Layer 4 of a small transformer language model trained on English Wikipedia (11 layers, counted from 0, width 128). Numbers have three digits each and are written without spaces.
A neuron adds its activation times its output weights to the MLP's output. To switch it off is to set its activation to zero at one token and run the rest of the model.

Output weights of the MLP neurons that the questions are about. A number n stands for (n - 500) times 0.001.
n105: 484409396405423426415453375629538704473341475691418554476336506567624563485400718544402229297614350375506396578537500444370508684667446542466341369729410456380647491500568486445590615412627548454647488343381650588440392485594520589549546545452469503736488405319578581517519427530512399531539489619468527506529373577299435512613467476600526503582362726604348637500408414603523481480612
n114: 387600524719411457550468542494483573623539377606365578529718538374660370574478503324566378591580439500644417512656500536451571473680465638452467503645258625468637530523450479571531477575446416555630607649506424315465440587520565447550509585448388455594500387310405547576412521485317514458529546213426567596437525658396560518759576422301430360549442509336400621467394478385465415497556
n121: 500451480483397522415617662636566429600541669540509657396591237360669683523376399282556686454483435489536477358500559494464415433544531594594281643405338616538556523525616416552563520385572469441402483570520674373497436573472464347428404426404356532497570503546603582533456542451563682400503540482557421500483387555508306517368432523559519642633506634449477618480669459334610458514344
n128: 607568453532510427506565430421483441568569536411482553622462535653338195824307626463542551151731359373424554515525441739563556551573475340478554612539581438414607489644230557356435649367500413631554594479669283482343409533331442522532903596537486380475420432777534528466633489486377530635465696655455598537524447453627435540556405307482602507293415482550461547533317324571713382370355
n168: 614601387436511265510568376424346566575403532566635443461384466437430605570463572479508570375474369441359459553386425325551492593482469647630575588474477383481388633528629631464566419385570325438515660559633538473627465573611445485283579647455648532451379512494464452566542554249362481550412604491494545426369466532579439451461600520435577604625566650513607422382374574595340536618740
n207: 726391522313368557514525510402627538472694443411645470576670457633369503447551494423591688642422408393293481644633709366600488666310295481557537515572432524500476595518500472470479464514639603630300538309463320516473434380605542685300478632458463427429434213694526512652388532404482553541512416628487579278494387306473399563646479486529420548535396487635519613481568568497484484450565
n215: 525550591530423440474551410494405339556674571441570425486673471634425535544500391467359601554701462574659332524443470295821541509485497386263476643574491565548472539529587516494483440476440543552585373692370550554566464503480452565529601446307594428736355497361531535438557552512635553422353470488277437478409559515561414391600439562422271338455517622407597613599597475588465576475311
n246: 500487651470598500395336541564363441497664436599533592435461401380460546308552479662382649607557507478528409538282552263406749446486470483199628562480556603570623606536496318487331604424429399599339368539631576624376476520532423567416670568427661612473490634426430556577569905537340579384322574500486487666487668510595243530507454568575369321641586490525440337626576415493526396312460
n248: 450355571554535421331684552407523674490348250491507517615322334631215345398485514438507626358595517588357666483579500652472459452692487325583351418463677714459536472470421470348477582561647530376514493359615465191487534517594468415392658619461547706510428656636289447364576524557474736417713462489521633503272673551593497541460660572455613664660440479444480598528395411463311402577490
n268: 532610491329458474452478776491648336524717424517580503550424550366622532572489382232529736408500639547465488540603584558559350551457462694561479450440589713572439607509389388431685468443546488422615319599560565451585321442402477516569406613375449400551465437608537512494685469377617463427503672513519409543480637455515433419649420524524546311472456427433272567549477342488604432312476
n285: 533337682510480595388629614265351529458500521391632633643460473500989551475459511464500588513440452653559542589419554618674481518362716306571528602364610487428507468705470401690440497506753310509541535653262414475558567684527467369584493423573388610638419455402540387284439302535573408319476284515424671500749589574315408528300455497514663510382311606594361353486615497507308342477465
n312: 698464471633487715551403522564619489521467489625699552535383458653586318687428567654395413429331687483504479643522478269548520547220468425416500315475437497613465628518504328555452500626517779624370576364489354441598558482486650466185601721377539489482604468482263437432346559475555638598310622602437528323524492561426453299392553351478435379504796732493393426791581436642506419292397
n319: 553573644426280435605428531535389428507483460436659536406658284411560657366335697438445665422339352391398477644662621517597441554547658629459691581423526423423381653575599488347430513533694422369329463224570727507539527622571668605477385518399550446305464467443550457424497486447465550704566661451722363468622351409474638547636418586493690338521520310463587397476390289583491521500464
n333: 476700328419570663509491447405509553452563716604596690503310449413412313305470620590459487488464535373428652596674473334480377406175408387493578478445599633408241705490507417590457770541322500514521526528519451437390493559450571463477566563358474510632497341565515516451453426600599396553522461497638614457528369523367627536610564540338552406706732457593503551398353363625665540377618
n346: 633398478551530550534558572503491470487282610438611572590584509538572503481401490438435455524497500473710481408490510595732533577591598484350599491478629525759506493563646557671418419578463491702421358537513467385382439448601445323590448423663350218437627292429461424793543573516649485399437465537218541348482510310437548590537337404484457286559626549601391404236494621640321510506547
n368: 446665327506509534274373591342385464341341535564234503435708437411659478580453543431404622386657500571564503461338668360487405461448349367500433544462591580570358581497676449619436562558596341440527632484436509536550400542488664560526471367423765451351358590426621550643470582525494542471393470638553469736402483603497558542534390562520618339385340497668796381468681458481584543485513

Each question names a token from some text and the token that comes next. It shows the activations a of the neurons there, in the order above. A number n stands for (n - 500) times 0.0081.

Then comes g, the gradient of the next token's log-probability with respect to the MLP's output, scaled to length 1. A neuron's effect is roughly proportional to its activation times (output weights . g). A number n stands for (n - 500) times 0.00075.

" 8", then " runs"
a: 482614483500487499499495479483480828496524924500
g: 426272375580486540473502411400411616439360480539264332581298658630479497488393534618533628353704476479490580822577563654356331583550390432557694453596269662492552437525542420515714530548557481434515602614440268526605480564368526480433339498321588551666467393543503698392448474520436743496558354406417702514297765645455644161667625515396557372600686457466364420439549536613602412446305
Which neuron, switched off, lowers the next token's probability most? n312

")", then " city"
a: 479480502498518556533500492629483498488597500509
g: 467595395480314628528368643541487404841505555586630519463649597613520445675409554646549531578542551240402423560488654436387458524505299433386506391398458392447608388495658629436595284542417636456396423469192589464579561509377474477584560527410548586496557351468682273316341526273547474542451399648297521320455665541595826247612406477485472806577384639454447601454758558598386614543458
Which neuron, switched off, raises the next token's probability most? n333

" ball", then ","
a: 480481630500501492716494481519494696499489846492
g: 334593414573543464642609556462381603519541526350654422450451514568477572666456636552567653493730418498471492450493477469598295490557735306662467597460539399270375729536414554724613547590266556173455302347432436496298552411345492298575683602747541213509377521554593174389521378591467577612539668438580710588502565421624384407556440420424374553683629487462571578275523421516486420555527
Which neuron, switched off, raises the next token's probability most? n312

"i", then "ece"
a: 499499500493488481513490625595499495500493490481
g: 626493472594408290297655351473454605617309519615616382731387593572471272308429524541173651476399265429404549517555494335556573338537595456459702573410486470683483271442385593552352497667431594312548389560504426759364849536652379495476531452429662516523439498632659422514441319592414556440345546459493510747475480534471802469573394560511503584447516439542393514536810485503417543620537
Which neuron, switched off, raises the next token's probability most? n268

".,", then " B"
a: 498481499490494497537495504488498487479715480819
g: 602441569774475469253497702477463517321478409346379324485611594495387627260511600565554434471564419525474505456449395495374329328515516494728474430547573483548519530448715388352441655527419494448544481659639579544561681540385556588348610539377571376362484598865609532658370721449485588522540428512436632495777488242294376468137417577671500456395596704558414491518538411645296384616524
Which neuron, switched off, lowers the next token's probability most? n368

" Rank", then "^{"
a: 479498658494688495491479482500493480499480500500
g: 505409603357578253544616499551610496571649600730472686414481631356564402386547485413455596487457483438458540559400662348516409677521456592552404476480683653379257672402437615572446677551339398303321520393390599377432564411412399439333589607603564535692389472422319797581497442322623479355420606424495625290619489613503448812399361586408586717547324668408682603476328554554416394321687
Which two neurons, each switched off alone, lower its probability most, in order? n168, n121

" |", then " L"
a: 500479500499492495554666760480484757491797481511
g: 636586491597314581373600428463464502613661466563559462504256610679461579565382333245405432488537289421339389373616347497541511466468374461596399527467467569732422525650789351392616635667680604678447648534527415489473632531492754406352261707308444227473368550615535613549413477553644391706546550391269544505506536596463380567443459321513474440558648441550294346696520488621524438725424
Which two neurons, each switched off alone, lower its probability most, in order? n312, n333

" Am", then "ate"
a: 552500491483499561495495498500500490486484500491
g: 628416427469473608631558423429519373586559473368602453469421483446447382576681534533342440508415312481613654378533603510525544362543522376490680644500443386506788650312282540405468826699519417561304792609454480481418649522664454502364502351342509627503404448489550651689622754574314418667690549454559580483510331575501319422376446282606441819516347499541394469431271585497464271524402
Which neuron, switched off, raises the next token's probability most? n128

" ball", then " and"
a: 504483605500510487721497479563498537496493739522
g: 349593424600543427553524432444358725555481417372686470502465484479504535640480656551510617616684483491498651440605592463549320683470586348572472381651395473438443571470683355777504493492175432331393434461573407530252473319432643341580603570739661205557419359464558251366619519690561385410680717493637695618549482529645553500512594481436478467628649410369512377250481503500313271464468
Which neuron, switched off, lowers the next token's probability most? n346

"b", then "on"
a: 513496603492516499481499483578479500482500480532
g: 473623542464552632460479445404581257664564567666428674472370599450438398603454407583535296507567456533311644392407561403585773672491396799517467497462434740408339551592698761599615354348490400645617660350553570630411510643498278500476559582515389460346594349576356370581474387322468496472588463490296605449495448290490484445452279688547680512397317510440583445586270442662302555613696
Which neuron, switched off, raises the next token's probability most? n121

"it", then "ments"
a: 500500494500492497479487840494500500500499479496
g: 527591424608614177584518469544512328538488622368374595509483437511447552328454536723564526511537680516419310559573531557552578372468374407409455441399259299667266502464858502350504497565435507236664670566388558579506614691589483493486700434618557609564511567659511541283477404660558212590445629521538637417670388564489434433546728349587444541316251449796501426518450359399430481417590
Which neuron, switched off, lowers the next token's probability most? n346

"*", then " 7"
a: 479526848487557497509497480479500491482490496794
g: 272703374534411509570438326303604458521580488534346445625461567383631649538624321451433497550403207533474481413455686542611788664383471852671239570511440637636500702457583516502521412619653506531467540664456751415523514312374543387679436573311449579359479559540545381527510293304605601378282542420260359473541467735537423508390604615440425590520395399416447643536649526551440482572443
Which neuron, switched off, lowers the next token's probability most? n121

"is", then " ("
a: 619482482493641490487480500489499500517500483512
g: 576425634510529480351616496301470525559526556446528515484591582405383385812462495479394703435691419537424762422482502569483574389455631664715381586445644637613530498563397645484726483484509612373600577343643563577585530509528724510312641490596459552473557346508218381430499639411391378384663440275569378632321591411395276529335415663442407365433600656367454486516452579327760420330175
Which neuron, switched off, raises the next token's probability most? n105

" |", then " W"
a: 497694485479486484564495484611554487584499491520
g: 658390592608390616362571328580508433319684646580617433422539562540427504486585659317453686603503543235485712591537429443704639283522453438521440533651494591704368620387611519446668416493659600364447536645480398528426641513236703412519494347473294495469380376586501621424542503364646695372589376342394467485361628496471437613486352424489477243543446675693197702501370506696419384579396
Which neuron, switched off, lowers the next token's probability most? n268

" of", then " age"
a: 480498524492490564500827548499479487499479500494
g: 620727565538717543694494430123624531375355774559492407527341358574685590657594235338415349513440548525522661403490519398427586550456461455794422398397709675528550636546549568523484497569402270399575368582515454594683371488615383519585577614450691617357530476490497595365384400133583644485545641547559524378474351589307510491376434503525489448657497431461591503308452473355334419547560
Which neuron, switched off, raises the next token's probability most? n246

" January", then " 4"
a: 488480487493500482483500660479553500491487500483
g: 579258533534534641233482379508516291396390441502502455643546352287570453189669554430526469559552433464628656534511517415438571536637600462703424166570567230443279570398462462431517696557458507777599509465548545374302430601568544444534465581441506455571617729647507481421504749530512692486610476732568506480673511244672387365262364437530639388464652424452445486604593345591540580602433
Which neuron, switched off, lowers the next token's probability most? n248

"8", then "46"
a: 479870498495508482487492592484480495710482500500
g: 460343790416578701486392480456538469505510384466501467463400328716540707669477453405359418440414538563623386377691378562503550806395600366375541505464413691427539493356691359675591340440674393660627627359587643327495448505495285655504368477473710534512435295346409268556459578494675586463545601404700298447625614451597487456589557634301581433262636597662442575427527496391566312522373
Which neuron, switched off, lowers the next token's probability most? n319

" a", then " win"
a: 493535495497509555488480501490491492479517500491
g: 645438730414476471594405404612672484628666340688366372554503532501444604495472381507550505408564406494391598431525450349734542679356517622313502573463212708463446441532602696518554621547714618556232507535335323609449633346408435377423385372481577495601304394518539421633395442547380634464734770332525565587565531179506422395729327527498467735353459438482611600489443580573385353446604
Which neuron, switched off, lowers the next token's probability most? n207

" own", then " local"
a: 500494516498659526498491535500499479496548500534
g: 605362470629566459413632518579501496617491666607439642436440508634399546724550494507378493408558663465406516569589382368579537374413343689335453465430271434554476245237451774461630340559487414769475387314486419504558456436564474575562494685220416327725435450409509358629440644644412554331658522714300435601298462555623568557280439340441602436750401682502513451593594607531506436564702
Which neuron, switched off, lowers the next token's probability most? n168

"ins", then " performed"
a: 545557539494483489481494500479500493734497486534
g: 343423362288560662573558492416410500235291491632481364628639606323479495196486414475732640259407508438483626517662355653381612624574531671406407643575417725486382691587508626354256436502449327708589588542424638474501517687537400619558460258524536502556355499505532639394317455266581588450508676513661352547508476460468547605459636727484534499535504529406470386458549502302448782466532
Which neuron, switched off, lowers the next token's probability most? n319

" O", then "V"
a: 479484493492502489500479509500482483486647499496
g: 521462432369742508390561454316475679613529474634471561345574487424471364288677398449633567561662690426462391567618323568653327797457452331457352479387462693519602565635476540640437459590611357346540407435457527506362540659367332494509314362216549587441588370521444543559433472745328532527347595313727542548643387674349577546394640399446480628649672486692498282538565410477710436575350
Which neuron, switched off, lowers the next token's probability most? n333

"ference", then " el"
a: 480484573495499481716500542479491479489487491481
g: 599591650685428602641420531604702483576528421632340551548474511274474624481493605313365609373294282375547468224320630388649398512543633391435420395457637554489510385645519532611699533539643708419412462475383495549376454523598598600351433373415352416579643391331599470553348497292289507514565461458435466673634368572480628688816500731530265561604479318581588523569620460387428412314695
Which neuron, switched off, lowers the next token's probability most? n121

"ich", then " School"
a: 490479489500498498742499500558499500496487485482
g: 487673556680601567616576463518358637566748561617522504468688581512485455523490609568549589543720496527543351389510684319404437296469382334347518537632489545528587290240675253485366468315383435274485504590506472606597241583436552470544467572671479480481284518367346343625496668438391533472434327452436402414568430539484602574420542631591389523468426882612352504599453487761691344630277
Which neuron, switched off, lowers the next token's probability most? n215

" |", then "\n"
a: 492803481481489484489479491537651492742499497489
g: 478415498628628407356502467304541722509577564213618741674547364477773264752505642585564567552590466703506254523163557408354660358403535484645376558360565423342341645677517508545510605426528382377673433210419557404382416516571332414635518496340540528522462557369460520503570564476532492543382602404532746431628535612501626391370446604520377371678435582317566483599385622539594481462503
Which neuron, switched off, lowers the next token's probability most? n285

",", then "200"
a: 494500500498479489479487712482498498498626500663
g: 574411519449500313474534719689511352483671490543616662524443325360497601500586351631826627652526611448773395561620472487424510591475394515682459588403481574536220775443499422395317470510397493384448237371609439679541468710518443475471485526422644543503358540660499592363501430416502412263526451624335485430593523540553604854486525599666231549394584428497481401560281397441549349300414
Which neuron, switched off, lowers the next token's probability most? n333

" Main", then "land"
a: 589483500500491676493499500496499500495481500500
g: 541519369597323507684467571491221663246611372627420459386351573462408619467591503619438386369295406376301519580606740410362676309473515477503446537570420294651587597657534403448615626309336510427700376328371564481737287549517616487380643654483508534687410474485736303511609400508497574569613626434587418537828499537670613483678560306526555417560518389539359582482520405603510441485369
Which neuron, switched off, lowers the next token's probability most? n105

"6", then "47"
a: 479924499500487485491494631480486500718481500498
g: 460416691488611576557452498431472629497593351438503502298398534643514632624607415540323543578523491562643300250605442613423467645451451518410589470517424534580663409418692355541425251459682399560504510384661690500655673379719241572487435560549740569505395233162443359486451559534512658483367498457635317484513548346669458597655420643301762373518467459640477568337640534304499370571386
Which neuron, switched off, lowers the next token's probability most? n319